Layer 4 of a small transformer language model trained on English Wikipedia (19 layers, counted from 0, width 96).
Take only the direct path to the model's output, skipping the later layers: a vector added to the residual stream pushes a token's score in proportion to its dot product with that token's output vector.

Output vectors of the tokens that the questions are about. A number n stands for (n - 128) times 0.016.
"⁄": 81, 149, 140, 184, 156, 73, 125, 72, 102, 107, 91, 106, 196, 157, 159, 125, 163, 130, 152, 129, 104, 117, 115, 116, 197, 73, 130, 126, 56, 150, 174, 133, 170, 135, 132, 106, 101, 92, 127, 129, 150, 151, 157, 173, 107, 123, 141, 133, 82, 103, 163, 155, 134, 137, 134, 125, 107, 161, 110, 152, 164, 128, 145, 128, 139, 94, 128, 118, 119, 119, 170, 118, 185, 89, 174, 166, 84, 117, 108, 88, 147, 76, 141, 120, 127, 129, 96, 142, 110, 145, 84, 75, 156, 91, 136, 153
"ct": 165, 78, 119, 138, 43, 97, 120, 125, 123, 131, 87, 118, 164, 153, 114, 162, 147, 151, 114, 159, 61, 145, 112, 100, 135, 152, 128, 143, 126, 158, 157, 152, 127, 167, 138, 186, 133, 126, 96, 161, 100, 118, 148, 137, 101, 98, 100, 110, 131, 130, 95, 88, 124, 140, 148, 151, 143, 140, 92, 176, 175, 66, 126, 70, 166, 59, 144, 134, 138, 171, 168, 146, 133, 129, 124, 130, 113, 139, 118, 132, 148, 107, 133, 177, 83, 178, 122, 138, 122, 98, 159, 92, 85, 116, 136, 129
"ave": 129, 114, 109, 140, 99, 134, 146, 137, 98, 135, 104, 121, 147, 139, 96, 90, 163, 175, 130, 162, 125, 100, 138, 129, 150, 127, 117, 137, 138, 131, 130, 147, 121, 154, 122, 133, 131, 178, 125, 132, 94, 140, 120, 80, 170, 82, 92, 96, 87, 144, 129, 151, 150, 151, 141, 165, 114, 112, 106, 140, 182, 156, 153, 116, 142, 111, 109, 170, 150, 114, 101, 132, 92, 126, 99, 165, 78, 134, 158, 127, 153, 99, 103, 138, 111, 182, 120, 97, 115, 122, 103, 85, 117, 174, 149, 106
"”": 103, 157, 127, 181, 89, 132, 169, 106, 162, 93, 151, 164, 132, 118, 113, 46, 180, 131, 137, 132, 103, 133, 57, 106, 114, 193, 119, 133, 126, 217, 97, 105, 162, 134, 117, 116, 108, 126, 125, 117, 157, 155, 171, 114, 141, 152, 116, 106, 97, 149, 105, 139, 86, 160, 88, 121, 136, 101, 85, 198, 118, 107, 159, 158, 111, 94, 88, 154, 142, 124, 86, 84, 124, 89, 165, 142, 120, 163, 155, 168, 208, 101, 110, 134, 128, 119, 99, 80, 83, 179, 127, 93, 131, 172, 118, 149
"disambiguation": 121, 163, 163, 165, 80, 5, 149, 125, 125, 170, 130, 134, 127, 135, 167, 132, 169, 94, 155, 138, 88, 109, 129, 196, 120, 168, 145, 156, 121, 163, 132, 179, 92, 116, 139, 136, 102, 108, 190, 106, 91, 123, 91, 158, 133, 118, 52, 151, 136, 188, 126, 178, 116, 192, 109, 97, 89, 127, 62, 200, 137, 35, 145, 112, 130, 41, 199, 141, 189, 78, 183, 129, 145, 94, 130, 165, 138, 66, 32, 180, 111, 57, 107, 146, 146, 127, 105, 101, 83, 141, 195, 117, 132, 155, 101, 116
"ground": 75, 147, 150, 154, 102, 127, 131, 84, 92, 160, 151, 169, 120, 148, 108, 114, 150, 157, 135, 194, 150, 108, 162, 101, 166, 142, 120, 166, 136, 102, 103, 168, 103, 167, 123, 175, 102, 124, 156, 102, 156, 202, 82, 141, 172, 120, 45, 139, 82, 82, 137, 164, 94, 141, 114, 133, 85, 164, 111, 122, 150, 107, 112, 148, 135, 58, 134, 117, 144, 102, 81, 100, 197, 145, 130, 181, 113, 132, 135, 122, 97, 104, 116, 57, 150, 128, 96, 87, 110, 205, 158, 65, 139, 136, 147, 124
"dra": 116, 152, 118, 87, 159, 164, 154, 112, 129, 169, 81, 117, 108, 123, 123, 144, 144, 140, 110, 198, 103, 96, 123, 77, 127, 126, 171, 109, 133, 137, 132, 123, 141, 157, 133, 128, 142, 140, 117, 81, 157, 184, 118, 118, 111, 110, 101, 131, 149, 120, 129, 139, 113, 149, 165, 81, 121, 106, 155, 124, 154, 120, 139, 104, 109, 72, 128, 152, 163, 104, 133, 125, 110, 117, 94, 139, 163, 120, 112, 139, 105, 102, 124, 106, 123, 163, 127, 116, 126, 159, 168, 154, 118, 146, 127, 101
"as": 141, 167, 95, 113, 129, 111, 119, 122, 98, 124, 159, 166, 121, 142, 114, 149, 108, 135, 152, 101, 100, 98, 130, 88, 156, 118, 151, 128, 137, 130, 176, 112, 86, 140, 114, 162, 135, 115, 133, 93, 121, 136, 130, 86, 169, 116, 84, 73, 108, 147, 104, 161, 110, 159, 157, 164, 168, 104, 137, 127, 137, 142, 153, 137, 135, 111, 117, 125, 94, 131, 154, 127, 124, 126, 100, 167, 146, 132, 130, 153, 164, 121, 70, 127, 107, 149, 134, 132, 169, 100, 142, 105, 134, 131, 133, 97
" Animali": 107, 146, 183, 158, 61, 128, 126, 107, 67, 108, 113, 125, 138, 101, 148, 93, 128, 80, 147, 151, 136, 66, 186, 144, 172, 117, 120, 143, 103, 119, 155, 172, 69, 190, 183, 127, 96, 142, 150, 127, 154, 148, 159, 125, 117, 105, 140, 90, 138, 146, 136, 122, 91, 131, 121, 129, 102, 106, 126, 177, 172, 133, 169, 136, 158, 102, 118, 119, 202, 142, 164, 97, 180, 46, 113, 126, 124, 61, 133, 137, 100, 69, 82, 167, 86, 122, 95, 152, 148, 208, 154, 93, 111, 122, 171, 80
"ia": 101, 99, 122, 155, 128, 130, 148, 125, 139, 117, 187, 135, 116, 115, 109, 106, 137, 140, 171, 115, 115, 148, 140, 155, 171, 97, 100, 105, 165, 88, 124, 111, 109, 123, 144, 124, 180, 140, 141, 137, 103, 111, 151, 125, 128, 97, 155, 154, 125, 123, 100, 116, 123, 134, 172, 121, 160, 129, 151, 104, 161, 129, 114, 137, 129, 91, 86, 131, 146, 140, 119, 99, 106, 108, 123, 145, 141, 138, 86, 140, 143, 123, 86, 98, 105, 129, 127, 143, 124, 110, 142, 141, 143, 149, 125, 135
"nomic": 91, 99, 130, 171, 69, 85, 141, 101, 84, 102, 101, 144, 159, 103, 135, 67, 157, 149, 169, 167, 162, 88, 166, 160, 88, 134, 56, 186, 98, 184, 202, 110, 126, 117, 136, 148, 157, 131, 98, 110, 130, 95, 89, 101, 159, 122, 111, 193, 151, 118, 111, 118, 104, 160, 153, 105, 109, 140, 162, 126, 174, 84, 111, 138, 145, 75, 109, 159, 137, 100, 154, 85, 137, 150, 95, 215, 145, 113, 109, 136, 148, 89, 161, 162, 70, 101, 106, 175, 153, 149, 148, 163, 111, 136, 111, 94
" Publisher": 85, 154, 191, 177, 107, 141, 94, 109, 161, 114, 132, 110, 131, 84, 133, 129, 126, 158, 171, 122, 190, 123, 116, 128, 87, 156, 55, 121, 125, 105, 164, 161, 117, 134, 166, 157, 102, 77, 120, 113, 158, 122, 167, 126, 144, 158, 113, 121, 142, 117, 148, 144, 154, 154, 91, 83, 132, 105, 135, 169, 169, 98, 121, 72, 190, 73, 131, 112, 113, 111, 88, 107, 127, 75, 145, 119, 116, 128, 140, 149, 113, 96, 150, 159, 95, 139, 107, 113, 113, 156, 213, 128, 126, 127, 109, 128
"bone": 111, 113, 135, 170, 125, 174, 130, 76, 96, 130, 115, 164, 136, 148, 127, 101, 149, 150, 84, 155, 165, 101, 148, 213, 98, 116, 104, 114, 165, 158, 135, 165, 106, 79, 157, 144, 104, 133, 176, 105, 125, 146, 128, 63, 117, 100, 116, 132, 93, 122, 136, 151, 136, 132, 123, 136, 95, 134, 138, 134, 169, 147, 152, 152, 144, 89, 108, 108, 150, 133, 115, 126, 137, 156, 105, 191, 87, 93, 118, 146, 120, 92, 147, 91, 138, 153, 117, 109, 76, 169, 124, 117, 121, 127, 130, 97

Output weights of attention head 2. The head adds the sum of these rows, row i times number i of z. A number n stands for (n - 128) times 0.05.
o0: 160, 139, 171, 155, 149, 186, 70, 155, 128, 119, 156, 69, 118, 164, 153, 84, 117, 161, 130, 140, 133, 72, 64, 176, 67, 134, 83, 101, 139, 66, 146, 175, 188, 117, 183, 93, 141, 177, 77, 108, 154, 89, 126, 125, 115, 159, 108, 100, 65, 83, 85, 186, 145, 63, 114, 179, 120, 107, 104, 98, 177, 112, 153, 174, 139, 157, 125, 118, 196, 132, 63, 140, 125, 161, 124, 113, 88, 117, 157, 124, 93, 145, 89, 131, 116, 194, 94, 187, 159, 143, 127, 86, 160, 170, 82, 126
o1: 202, 149, 140, 134, 107, 93, 107, 91, 128, 91, 116, 95, 101, 100, 109, 135, 78, 99, 186, 115, 119, 126, 105, 109, 133, 82, 92, 95, 134, 79, 176, 80, 117, 124, 156, 68, 103, 179, 168, 139, 130, 117, 176, 145, 127, 115, 104, 152, 109, 110, 132, 159, 167, 175, 152, 114, 138, 112, 94, 118, 92, 169, 129, 90, 144, 163, 197, 131, 121, 114, 221, 174, 119, 136, 203, 130, 115, 112, 129, 147, 105, 65, 164, 124, 155, 199, 117, 119, 126, 127, 127, 128, 123, 81, 141, 148
o2: 107, 156, 105, 196, 184, 95, 181, 105, 100, 159, 81, 102, 159, 84, 114, 113, 109, 112, 149, 92, 163, 110, 199, 97, 143, 131, 118, 75, 160, 161, 82, 157, 133, 162, 125, 155, 89, 90, 110, 183, 104, 125, 88, 117, 189, 148, 91, 160, 147, 132, 161, 145, 93, 118, 114, 171, 118, 77, 130, 125, 72, 63, 212, 113, 72, 105, 89, 107, 150, 121, 132, 159, 111, 88, 134, 176, 176, 117, 95, 139, 169, 108, 142, 105, 134, 186, 153, 112, 65, 83, 228, 90, 126, 134, 163, 149
o3: 59, 180, 56, 171, 39, 143, 147, 178, 94, 126, 104, 230, 147, 119, 50, 137, 186, 125, 44, 112, 95, 132, 126, 145, 119, 149, 159, 156, 108, 152, 134, 124, 153, 130, 106, 99, 171, 156, 91, 162, 77, 164, 159, 136, 87, 113, 79, 177, 109, 103, 162, 108, 106, 157, 94, 148, 112, 114, 96, 106, 155, 140, 75, 132, 178, 146, 100, 164, 105, 158, 111, 157, 135, 103, 190, 145, 124, 144, 156, 100, 73, 66, 94, 153, 166, 136, 132, 147, 173, 148, 68, 168, 166, 162, 93, 99
o4: 169, 106, 144, 206, 198, 150, 131, 114, 149, 128, 113, 166, 109, 118, 126, 75, 101, 134, 79, 111, 110, 105, 118, 114, 99, 130, 158, 36, 102, 122, 153, 113, 130, 80, 157, 162, 189, 182, 137, 113, 103, 194, 149, 111, 98, 133, 166, 106, 76, 99, 86, 189, 184, 107, 130, 113, 66, 162, 148, 143, 163, 180, 118, 124, 166, 94, 190, 119, 76, 115, 126, 139, 170, 124, 123, 106, 85, 132, 102, 113, 85, 121, 139, 136, 112, 116, 109, 121, 150, 149, 129, 100, 163, 144, 88, 171
o5: 135, 92, 102, 137, 128, 102, 165, 133, 132, 177, 152, 114, 146, 93, 149, 65, 125, 103, 94, 117, 105, 159, 62, 119, 110, 82, 99, 134, 112, 142, 151, 129, 104, 110, 128, 208, 170, 148, 84, 194, 99, 131, 174, 47, 79, 124, 126, 85, 138, 145, 120, 121, 161, 180, 209, 106, 77, 136, 109, 150, 104, 119, 125, 194, 205, 151, 151, 169, 169, 102, 150, 118, 117, 50, 74, 110, 111, 182, 175, 144, 57, 112, 104, 90, 200, 128, 138, 125, 179, 149, 137, 97, 144, 159, 129, 98
o6: 163, 147, 101, 120, 161, 135, 79, 142, 157, 137, 207, 148, 154, 96, 177, 125, 122, 84, 175, 107, 154, 128, 72, 139, 152, 141, 105, 116, 116, 145, 122, 112, 154, 83, 166, 142, 150, 154, 132, 104, 202, 117, 98, 177, 202, 123, 135, 133, 114, 156, 73, 110, 124, 89, 162, 101, 116, 150, 148, 131, 104, 106, 42, 71, 179, 155, 121, 102, 125, 115, 126, 118, 206, 89, 96, 103, 115, 120, 124, 125, 101, 137, 108, 150, 136, 139, 112, 110, 128, 121, 130, 94, 119, 95, 140, 146
o7: 96, 40, 145, 195, 180, 147, 121, 157, 144, 119, 96, 204, 146, 122, 91, 119, 184, 151, 153, 156, 111, 83, 141, 77, 117, 132, 88, 89, 153, 170, 125, 97, 131, 119, 149, 120, 142, 134, 110, 161, 126, 93, 20, 115, 151, 120, 131, 165, 97, 100, 181, 100, 80, 174, 191, 111, 66, 178, 147, 115, 161, 151, 115, 173, 99, 136, 135, 114, 210, 135, 160, 135, 139, 47, 91, 157, 159, 203, 142, 121, 96, 110, 107, 145, 191, 114, 67, 84, 114, 135, 131, 107, 123, 100, 114, 91
o8: 100, 128, 144, 163, 196, 184, 117, 97, 146, 137, 128, 165, 127, 149, 102, 107, 138, 138, 80, 132, 105, 145, 132, 118, 82, 132, 118, 139, 149, 137, 133, 132, 188, 148, 149, 90, 153, 151, 191, 115, 158, 97, 132, 125, 118, 88, 138, 129, 78, 139, 118, 154, 172, 114, 106, 71, 131, 116, 88, 150, 126, 196, 125, 137, 153, 155, 94, 109, 111, 114, 69, 121, 123, 109, 164, 135, 129, 115, 189, 140, 173, 71, 119, 119, 123, 110, 118, 83, 76, 154, 108, 103, 162, 105, 132, 120
o9: 124, 119, 121, 148, 113, 174, 136, 138, 97, 85, 109, 132, 107, 120, 130, 121, 124, 201, 121, 126, 132, 146, 111, 78, 148, 160, 93, 168, 55, 114, 98, 210, 202, 148, 142, 103, 126, 193, 86, 94, 113, 119, 86, 88, 192, 161, 77, 117, 114, 141, 89, 174, 96, 151, 76, 127, 102, 132, 164, 169, 161, 161, 112, 105, 135, 127, 185, 107, 160, 104, 152, 79, 90, 132, 141, 119, 84, 148, 144, 108, 79, 183, 164, 109, 85, 88, 145, 175, 120, 128, 145, 171, 140, 153, 103, 99
o10: 95, 121, 136, 102, 117, 92, 167, 152, 123, 128, 169, 151, 87, 115, 62, 155, 85, 171, 108, 181, 120, 126, 177, 164, 100, 123, 155, 153, 152, 116, 67, 50, 137, 173, 106, 144, 143, 115, 137, 113, 139, 126, 116, 87, 146, 167, 177, 123, 166, 121, 150, 105, 135, 111, 125, 86, 101, 139, 108, 174, 66, 139, 178, 174, 89, 136, 56, 156, 161, 158, 172, 138, 177, 108, 141, 127, 108, 121, 105, 140, 138, 201, 73, 34, 157, 158, 138, 60, 139, 150, 167, 69, 102, 189, 84, 85
o11: 148, 131, 106, 125, 187, 153, 179, 81, 154, 149, 133, 133, 119, 112, 122, 71, 187, 139, 117, 58, 115, 134, 111, 112, 111, 181, 60, 113, 141, 97, 113, 62, 117, 118, 129, 145, 155, 138, 157, 147, 62, 150, 119, 169, 148, 138, 152, 121, 165, 117, 168, 133, 96, 108, 126, 112, 134, 115, 119, 137, 86, 166, 107, 143, 136, 160, 77, 169, 90, 170, 101, 130, 135, 157, 171, 92, 188, 125, 133, 96, 122, 99, 180, 91, 143, 135, 143, 112, 113, 131, 107, 122, 100, 75, 183, 159
o12: 98, 164, 73, 80, 171, 144, 130, 213, 163, 91, 117, 95, 104, 179, 125, 150, 104, 141, 185, 166, 173, 126, 110, 168, 115, 98, 165, 150, 70, 152, 111, 146, 118, 151, 150, 144, 118, 86, 148, 114, 123, 160, 120, 103, 141, 114, 100, 117, 131, 110, 114, 144, 127, 154, 121, 188, 198, 129, 73, 140, 83, 89, 97, 102, 145, 139, 124, 122, 132, 124, 236, 65, 150, 116, 116, 159, 188, 102, 84, 64, 74, 145, 120, 100, 71, 153, 154, 167, 96, 113, 135, 124, 154, 134, 99, 123
o13: 198, 56, 210, 205, 160, 250, 136, 159, 113, 96, 121, 61, 48, 71, 159, 72, 115, 105, 75, 106, 161, 97, 127, 166, 147, 108, 149, 109, 97, 155, 112, 138, 57, 161, 120, 98, 131, 99, 116, 158, 135, 151, 168, 133, 91, 158, 189, 204, 136, 127, 147, 143, 91, 96, 94, 89, 138, 139, 173, 162, 104, 98, 87, 114, 93, 135, 151, 165, 123, 50, 188, 156, 108, 160, 104, 95, 109, 171, 53, 162, 71, 178, 214, 167, 77, 98, 127, 71, 95, 79, 131, 132, 78, 145, 211, 205
o14: 147, 147, 153, 98, 61, 41, 200, 120, 168, 107, 121, 117, 91, 134, 87, 201, 44, 74, 80, 184, 56, 128, 120, 163, 92, 145, 80, 155, 123, 155, 102, 82, 162, 150, 176, 142, 106, 157, 163, 96, 113, 119, 95, 128, 122, 171, 106, 92, 158, 145, 132, 82, 160, 181, 114, 107, 90, 143, 120, 109, 110, 123, 122, 60, 134, 146, 168, 121, 38, 150, 181, 163, 121, 174, 154, 67, 122, 116, 156, 113, 144, 183, 120, 171, 167, 128, 201, 99, 164, 144, 131, 154, 182, 111, 107, 134
o15: 183, 109, 145, 187, 157, 143, 119, 85, 107, 81, 116, 218, 139, 56, 93, 117, 123, 168, 128, 137, 114, 137, 118, 92, 71, 152, 111, 95, 102, 131, 130, 129, 185, 87, 116, 136, 151, 183, 163, 64, 132, 151, 164, 47, 106, 183, 126, 93, 123, 121, 131, 98, 130, 87, 115, 121, 93, 117, 186, 144, 146, 103, 213, 103, 172, 108, 148, 128, 155, 159, 113, 170, 89, 112, 122, 131, 144, 214, 120, 118, 133, 107, 82, 92, 134, 124, 100, 102, 121, 106, 164, 87, 177, 167, 83, 185
o16: 176, 110, 121, 86, 107, 92, 122, 171, 86, 155, 102, 161, 134, 42, 165, 159, 125, 179, 136, 131, 81, 160, 123, 136, 145, 81, 74, 125, 156, 110, 110, 128, 115, 130, 147, 137, 100, 127, 146, 140, 139, 168, 16, 107, 139, 147, 107, 70, 80, 124, 139, 166, 98, 148, 124, 155, 152, 116, 187, 104, 139, 122, 113, 170, 133, 76, 153, 125, 138, 48, 115, 201, 187, 144, 199, 131, 116, 67, 183, 113, 118, 79, 91, 134, 141, 136, 134, 159, 153, 142, 152, 135, 157, 147, 120, 102
o17: 108, 147, 67, 181, 113, 140, 135, 117, 171, 112, 180, 119, 67, 151, 186, 157, 143, 103, 86, 67, 125, 95, 82, 130, 158, 168, 105, 129, 156, 155, 90, 85, 186, 151, 134, 151, 112, 155, 72, 95, 122, 61, 146, 168, 212, 152, 128, 118, 106, 157, 150, 72, 86, 149, 133, 87, 134, 102, 154, 130, 109, 92, 125, 160, 163, 150, 135, 126, 104, 82, 119, 159, 138, 156, 154, 84, 147, 144, 27, 159, 128, 142, 155, 187, 114, 151, 156, 118, 84, 91, 142, 196, 111, 113, 84, 148
o18: 136, 156, 74, 122, 160, 96, 175, 124, 148, 103, 103, 136, 114, 149, 104, 105, 108, 92, 203, 83, 127, 110, 132, 169, 142, 141, 89, 161, 149, 21, 144, 112, 107, 115, 138, 125, 113, 195, 124, 173, 108, 145, 154, 194, 116, 70, 150, 158, 30, 49, 145, 132, 98, 142, 131, 116, 171, 205, 110, 43, 72, 209, 106, 142, 159, 121, 144, 153, 93, 144, 154, 128, 131, 129, 78, 164, 110, 139, 177, 134, 102, 145, 133, 174, 137, 173, 102, 126, 141, 128, 88, 108, 85, 118, 163, 115
o19: 149, 123, 148, 157, 183, 183, 75, 124, 139, 81, 180, 116, 135, 182, 117, 117, 130, 140, 157, 98, 117, 141, 140, 96, 139, 59, 161, 99, 93, 70, 177, 132, 205, 85, 83, 83, 180, 165, 148, 100, 129, 121, 106, 106, 140, 142, 166, 107, 122, 91, 88, 116, 74, 130, 220, 133, 114, 148, 129, 155, 125, 115, 134, 157, 116, 77, 153, 126, 43, 145, 60, 170, 152, 110, 142, 135, 134, 156, 107, 183, 134, 126, 203, 53, 91, 126, 152, 172, 166, 109, 159, 93, 133, 80, 80, 137
o20: 130, 124, 120, 96, 121, 97, 119, 81, 127, 145, 113, 231, 94, 130, 138, 115, 199, 148, 80, 148, 73, 185, 98, 168, 86, 132, 172, 137, 128, 159, 168, 114, 185, 134, 40, 163, 102, 159, 149, 196, 134, 130, 104, 168, 139, 144, 203, 142, 97, 116, 192, 128, 110, 112, 96, 112, 116, 192, 96, 94, 72, 178, 79, 138, 154, 70, 139, 117, 83, 164, 120, 173, 147, 119, 148, 116, 85, 193, 65, 106, 153, 16, 186, 110, 159, 93, 81, 90, 147, 105, 131, 196, 106, 80, 125, 121
o21: 159, 76, 131, 120, 142, 51, 110, 125, 82, 129, 143, 118, 119, 107, 146, 112, 134, 61, 130, 114, 130, 116, 141, 204, 100, 139, 121, 81, 59, 94, 95, 130, 151, 84, 68, 72, 121, 146, 130, 129, 154, 94, 152, 155, 119, 174, 125, 117, 97, 148, 160, 155, 74, 201, 182, 174, 181, 180, 121, 92, 113, 113, 146, 188, 159, 119, 88, 78, 108, 120, 168, 70, 152, 137, 173, 126, 173, 172, 110, 151, 132, 99, 137, 145, 150, 166, 109, 67, 202, 163, 129, 115, 133, 98, 101, 191
o22: 116, 85, 151, 226, 79, 154, 114, 64, 158, 142, 94, 170, 111, 141, 135, 127, 118, 138, 151, 140, 92, 109, 131, 93, 171, 126, 67, 127, 30, 116, 163, 52, 163, 182, 161, 139, 109, 139, 139, 164, 146, 134, 135, 92, 142, 120, 165, 166, 151, 103, 82, 137, 99, 179, 115, 89, 106, 113, 174, 136, 120, 151, 80, 101, 127, 65, 109, 52, 118, 188, 147, 118, 168, 130, 162, 115, 182, 166, 161, 187, 123, 137, 126, 119, 202, 39, 156, 91, 69, 122, 135, 100, 157, 137, 130, 138
o23: 141, 122, 82, 140, 93, 192, 154, 142, 129, 149, 171, 125, 135, 181, 104, 82, 133, 149, 190, 113, 149, 158, 110, 189, 169, 81, 96, 71, 143, 118, 107, 119, 147, 110, 129, 143, 119, 175, 154, 204, 62, 133, 129, 185, 157, 115, 154, 128, 115, 169, 167, 93, 137, 105, 168, 115, 72, 156, 87, 90, 163, 115, 63, 84, 118, 88, 141, 101, 121, 120, 110, 101, 150, 87, 120, 142, 105, 81, 90, 196, 69, 60, 162, 205, 138, 130, 117, 203, 114, 140, 141, 138, 90, 60, 103, 174
o24: 210, 60, 130, 86, 127, 181, 143, 148, 189, 189, 139, 158, 118, 149, 155, 90, 143, 148, 153, 109, 119, 158, 137, 173, 122, 150, 112, 102, 98, 79, 125, 114, 120, 124, 175, 119, 158, 175, 96, 179, 95, 142, 130, 137, 180, 168, 75, 178, 75, 35, 115, 162, 139, 64, 133, 129, 113, 165, 140, 88, 158, 193, 143, 143, 159, 141, 119, 105, 105, 125, 174, 67, 134, 76, 131, 118, 154, 138, 174, 103, 125, 69, 85, 90, 143, 96, 92, 87, 75, 111, 62, 159, 98, 113, 114, 174
o25: 144, 101, 166, 175, 107, 106, 135, 109, 124, 101, 127, 84, 163, 157, 182, 123, 108, 87, 136, 140, 218, 141, 174, 137, 100, 178, 77, 123, 181, 137, 131, 141, 141, 53, 101, 109, 151, 193, 117, 116, 126, 84, 110, 106, 168, 163, 132, 83, 92, 85, 89, 100, 151, 101, 186, 133, 127, 162, 69, 98, 90, 181, 115, 82, 185, 109, 106, 119, 150, 114, 35, 137, 138, 117, 151, 213, 140, 158, 71, 147, 120, 184, 82, 107, 67, 156, 68, 147, 129, 168, 134, 212, 117, 128, 97, 173
o26: 123, 119, 140, 189, 192, 137, 141, 119, 101, 149, 125, 71, 167, 127, 117, 142, 168, 151, 249, 124, 159, 152, 106, 110, 130, 128, 139, 93, 136, 143, 86, 80, 176, 99, 70, 123, 107, 125, 108, 127, 133, 159, 137, 76, 162, 127, 137, 99, 117, 117, 155, 126, 137, 110, 107, 95, 184, 196, 77, 61, 89, 109, 173, 103, 118, 107, 128, 115, 85, 92, 111, 132, 112, 176, 139, 120, 121, 133, 36, 161, 182, 176, 170, 116, 90, 145, 115, 158, 110, 165, 127, 94, 130, 202, 107, 91
o27: 124, 118, 174, 105, 137, 119, 107, 148, 147, 117, 185, 146, 125, 165, 96, 163, 122, 177, 79, 128, 111, 125, 142, 151, 105, 133, 149, 73, 76, 121, 163, 110, 129, 181, 167, 120, 142, 111, 115, 159, 167, 134, 138, 130, 140, 154, 149, 130, 62, 98, 149, 102, 172, 109, 171, 41, 175, 105, 101, 135, 107, 159, 97, 90, 143, 122, 129, 164, 91, 187, 167, 91, 100, 50, 121, 146, 171, 158, 160, 74, 171, 119, 100, 97, 155, 60, 81, 68, 150, 131, 155, 171, 178, 102, 110, 103
o28: 177, 130, 105, 136, 123, 171, 116, 114, 130, 109, 138, 147, 127, 163, 119, 128, 141, 91, 95, 174, 104, 108, 127, 107, 123, 167, 125, 84, 156, 125, 159, 56, 126, 99, 169, 114, 111, 192, 137, 163, 68, 168, 117, 145, 202, 97, 151, 146, 120, 122, 94, 178, 143, 130, 86, 102, 109, 120, 144, 117, 91, 62, 61, 96, 142, 100, 159, 179, 172, 156, 103, 142, 149, 174, 146, 88, 158, 100, 120, 137, 148, 169, 63, 79, 110, 106, 135, 132, 159, 150, 79, 133, 149, 142, 123, 129
o29: 147, 121, 108, 154, 120, 185, 152, 222, 64, 134, 208, 193, 148, 118, 129, 93, 121, 136, 117, 113, 140, 164, 197, 95, 124, 114, 107, 153, 144, 12, 87, 156, 141, 108, 84, 129, 132, 154, 149, 141, 169, 200, 128, 89, 101, 115, 183, 102, 116, 123, 112, 125, 129, 115, 84, 162, 117, 135, 122, 176, 130, 127, 109, 103, 73, 115, 131, 128, 170, 70, 85, 174, 129, 122, 110, 146, 124, 146, 148, 147, 87, 115, 113, 166, 85, 111, 118, 125, 129, 89, 106, 121, 142, 122, 83, 169
o30: 109, 94, 126, 126, 86, 169, 181, 133, 103, 197, 193, 84, 155, 127, 165, 169, 85, 117, 97, 152, 143, 139, 109, 130, 96, 126, 158, 130, 134, 172, 128, 129, 92, 140, 147, 179, 197, 169, 113, 62, 34, 179, 150, 90, 87, 140, 140, 84, 191, 106, 104, 155, 119, 118, 140, 94, 140, 141, 146, 124, 148, 123, 135, 99, 134, 124, 88, 93, 193, 187, 125, 167, 111, 110, 91, 95, 145, 129, 72, 101, 69, 150, 104, 138, 90, 145, 150, 116, 154, 142, 121, 130, 74, 140, 153, 96
o31: 98, 127, 184, 185, 154, 52, 121, 82, 139, 156, 138, 166, 139, 122, 92, 142, 180, 126, 61, 134, 124, 110, 113, 120, 91, 142, 123, 76, 190, 199, 107, 143, 159, 145, 96, 101, 160, 164, 67, 175, 167, 165, 159, 68, 130, 54, 137, 202, 146, 195, 182, 110, 91, 121, 118, 95, 153, 91, 154, 99, 106, 148, 123, 91, 116, 127, 112, 165, 130, 93, 205, 149, 82, 120, 107, 117, 119, 156, 95, 152, 133, 76, 180, 84, 108, 123, 104, 84, 105, 161, 152, 78, 83, 201, 111, 168

Each question shows a token from some text and the vector z that the head gathered there. A number n stands for (n - 128) times 0.034.

"es": 137, 128, 105, 119, 133, 135, 120, 126, 156, 111, 110, 126, 136, 133, 104, 149, 102, 102, 101, 113, 136, 112, 144, 155, 155, 126, 105, 111, 124, 127, 148, 153
Pushed up most: "bone"

"ma": 110, 61, 99, 146, 125, 177, 91, 159, 105, 118, 83, 145, 168, 131, 128, 118, 96, 126, 93, 116, 123, 105, 176, 86, 137, 146, 64, 98, 80, 86, 144, 174
Which three tokens does it push up most, strongest first? "nomic", "ct", "dra"

"s": 152, 154, 131, 106, 115, 130, 91, 143, 124, 120, 123, 134, 145, 134, 130, 142, 134, 137, 130, 136, 143, 137, 100, 136, 129, 119, 129, 138, 121, 141, 137, 156
Pushed down most: "ground"

"a": 102, 98, 111, 111, 133, 177, 134, 161, 108, 88, 89, 118, 149, 112, 124, 162, 125, 129, 174, 126, 142, 151, 152, 117, 162, 144, 120, 127, 113, 124, 191, 152
Pushed up most: "ia"

" for": 161, 134, 104, 128, 118, 125, 138, 118, 138, 143, 134, 129, 111, 126, 128, 140, 120, 117, 130, 110, 131, 127, 154, 135, 124, 140, 123, 125, 127, 120, 137, 131
Pushed up most: " Publisher"

" to": 142, 121, 108, 127, 104, 111, 129, 153, 156, 133, 121, 136, 118, 120, 115, 152, 136, 110, 126, 103, 126, 134, 112, 135, 123, 165, 130, 149, 113, 133, 174, 161
Which two tokens does it push up most, strongest first? "bone", "ave"

".": 138, 117, 97, 172, 136, 138, 113, 101, 149, 136, 135, 128, 113, 110, 148, 125, 137, 109, 111, 152, 116, 131, 116, 133, 123, 104, 100, 128, 128, 133, 105, 136
Which two tokens does it push up most, strongest first? "ave", "”"

"ute": 106, 115, 106, 115, 126, 131, 111, 81, 137, 111, 148, 126, 128, 93, 150, 119, 84, 123, 124, 104, 92, 91, 140, 101, 154, 128, 94, 132, 125, 115, 132, 101
Which three tokens does it push up most, strongest first? "as", " Animali", "ct"

"E": 102, 100, 68, 230, 174, 157, 35, 80, 171, 144, 101, 85, 72, 91, 185, 141, 144, 64, 136, 148, 142, 144, 101, 103, 70, 128, 100, 136, 134, 144, 90, 159
Pushed down most: "ia"

"S": 156, 150, 136, 92, 110, 71, 123, 47, 93, 220, 138, 90, 177, 117, 185, 77, 113, 154, 119, 106, 31, 161, 83, 45, 45, 108, 155, 143, 144, 68, 85, 74
Which two tokens does it push up most, strongest first? "as", "disambiguation"

"ve": 119, 91, 106, 104, 109, 153, 112, 114, 95, 102, 102, 125, 120, 104, 136, 141, 103, 109, 107, 146, 150, 108, 144, 158, 184, 146, 77, 95, 102, 82, 152, 102
Pushed up most: "ct"

"ew": 173, 128, 103, 110, 105, 105, 166, 132, 128, 145, 142, 151, 110, 130, 111, 155, 118, 120, 110, 91, 122, 123, 165, 141, 132, 151, 135, 135, 116, 112, 159, 139
Pushed up most: " Publisher"

"ci": 120, 117, 121, 70, 125, 177, 126, 169, 143, 74, 121, 123, 98, 114, 119, 164, 105, 125, 156, 136, 149, 123, 147, 163, 153, 147, 111, 94, 103, 139, 152, 101
Pushed down most: "disambiguation"

" or": 144, 123, 108, 153, 133, 117, 149, 142, 119, 119, 95, 144, 130, 118, 114, 123, 129, 115, 189, 119, 132, 156, 164, 149, 152, 140, 147, 121, 129, 129, 130, 120
Pushed up most: "⁄"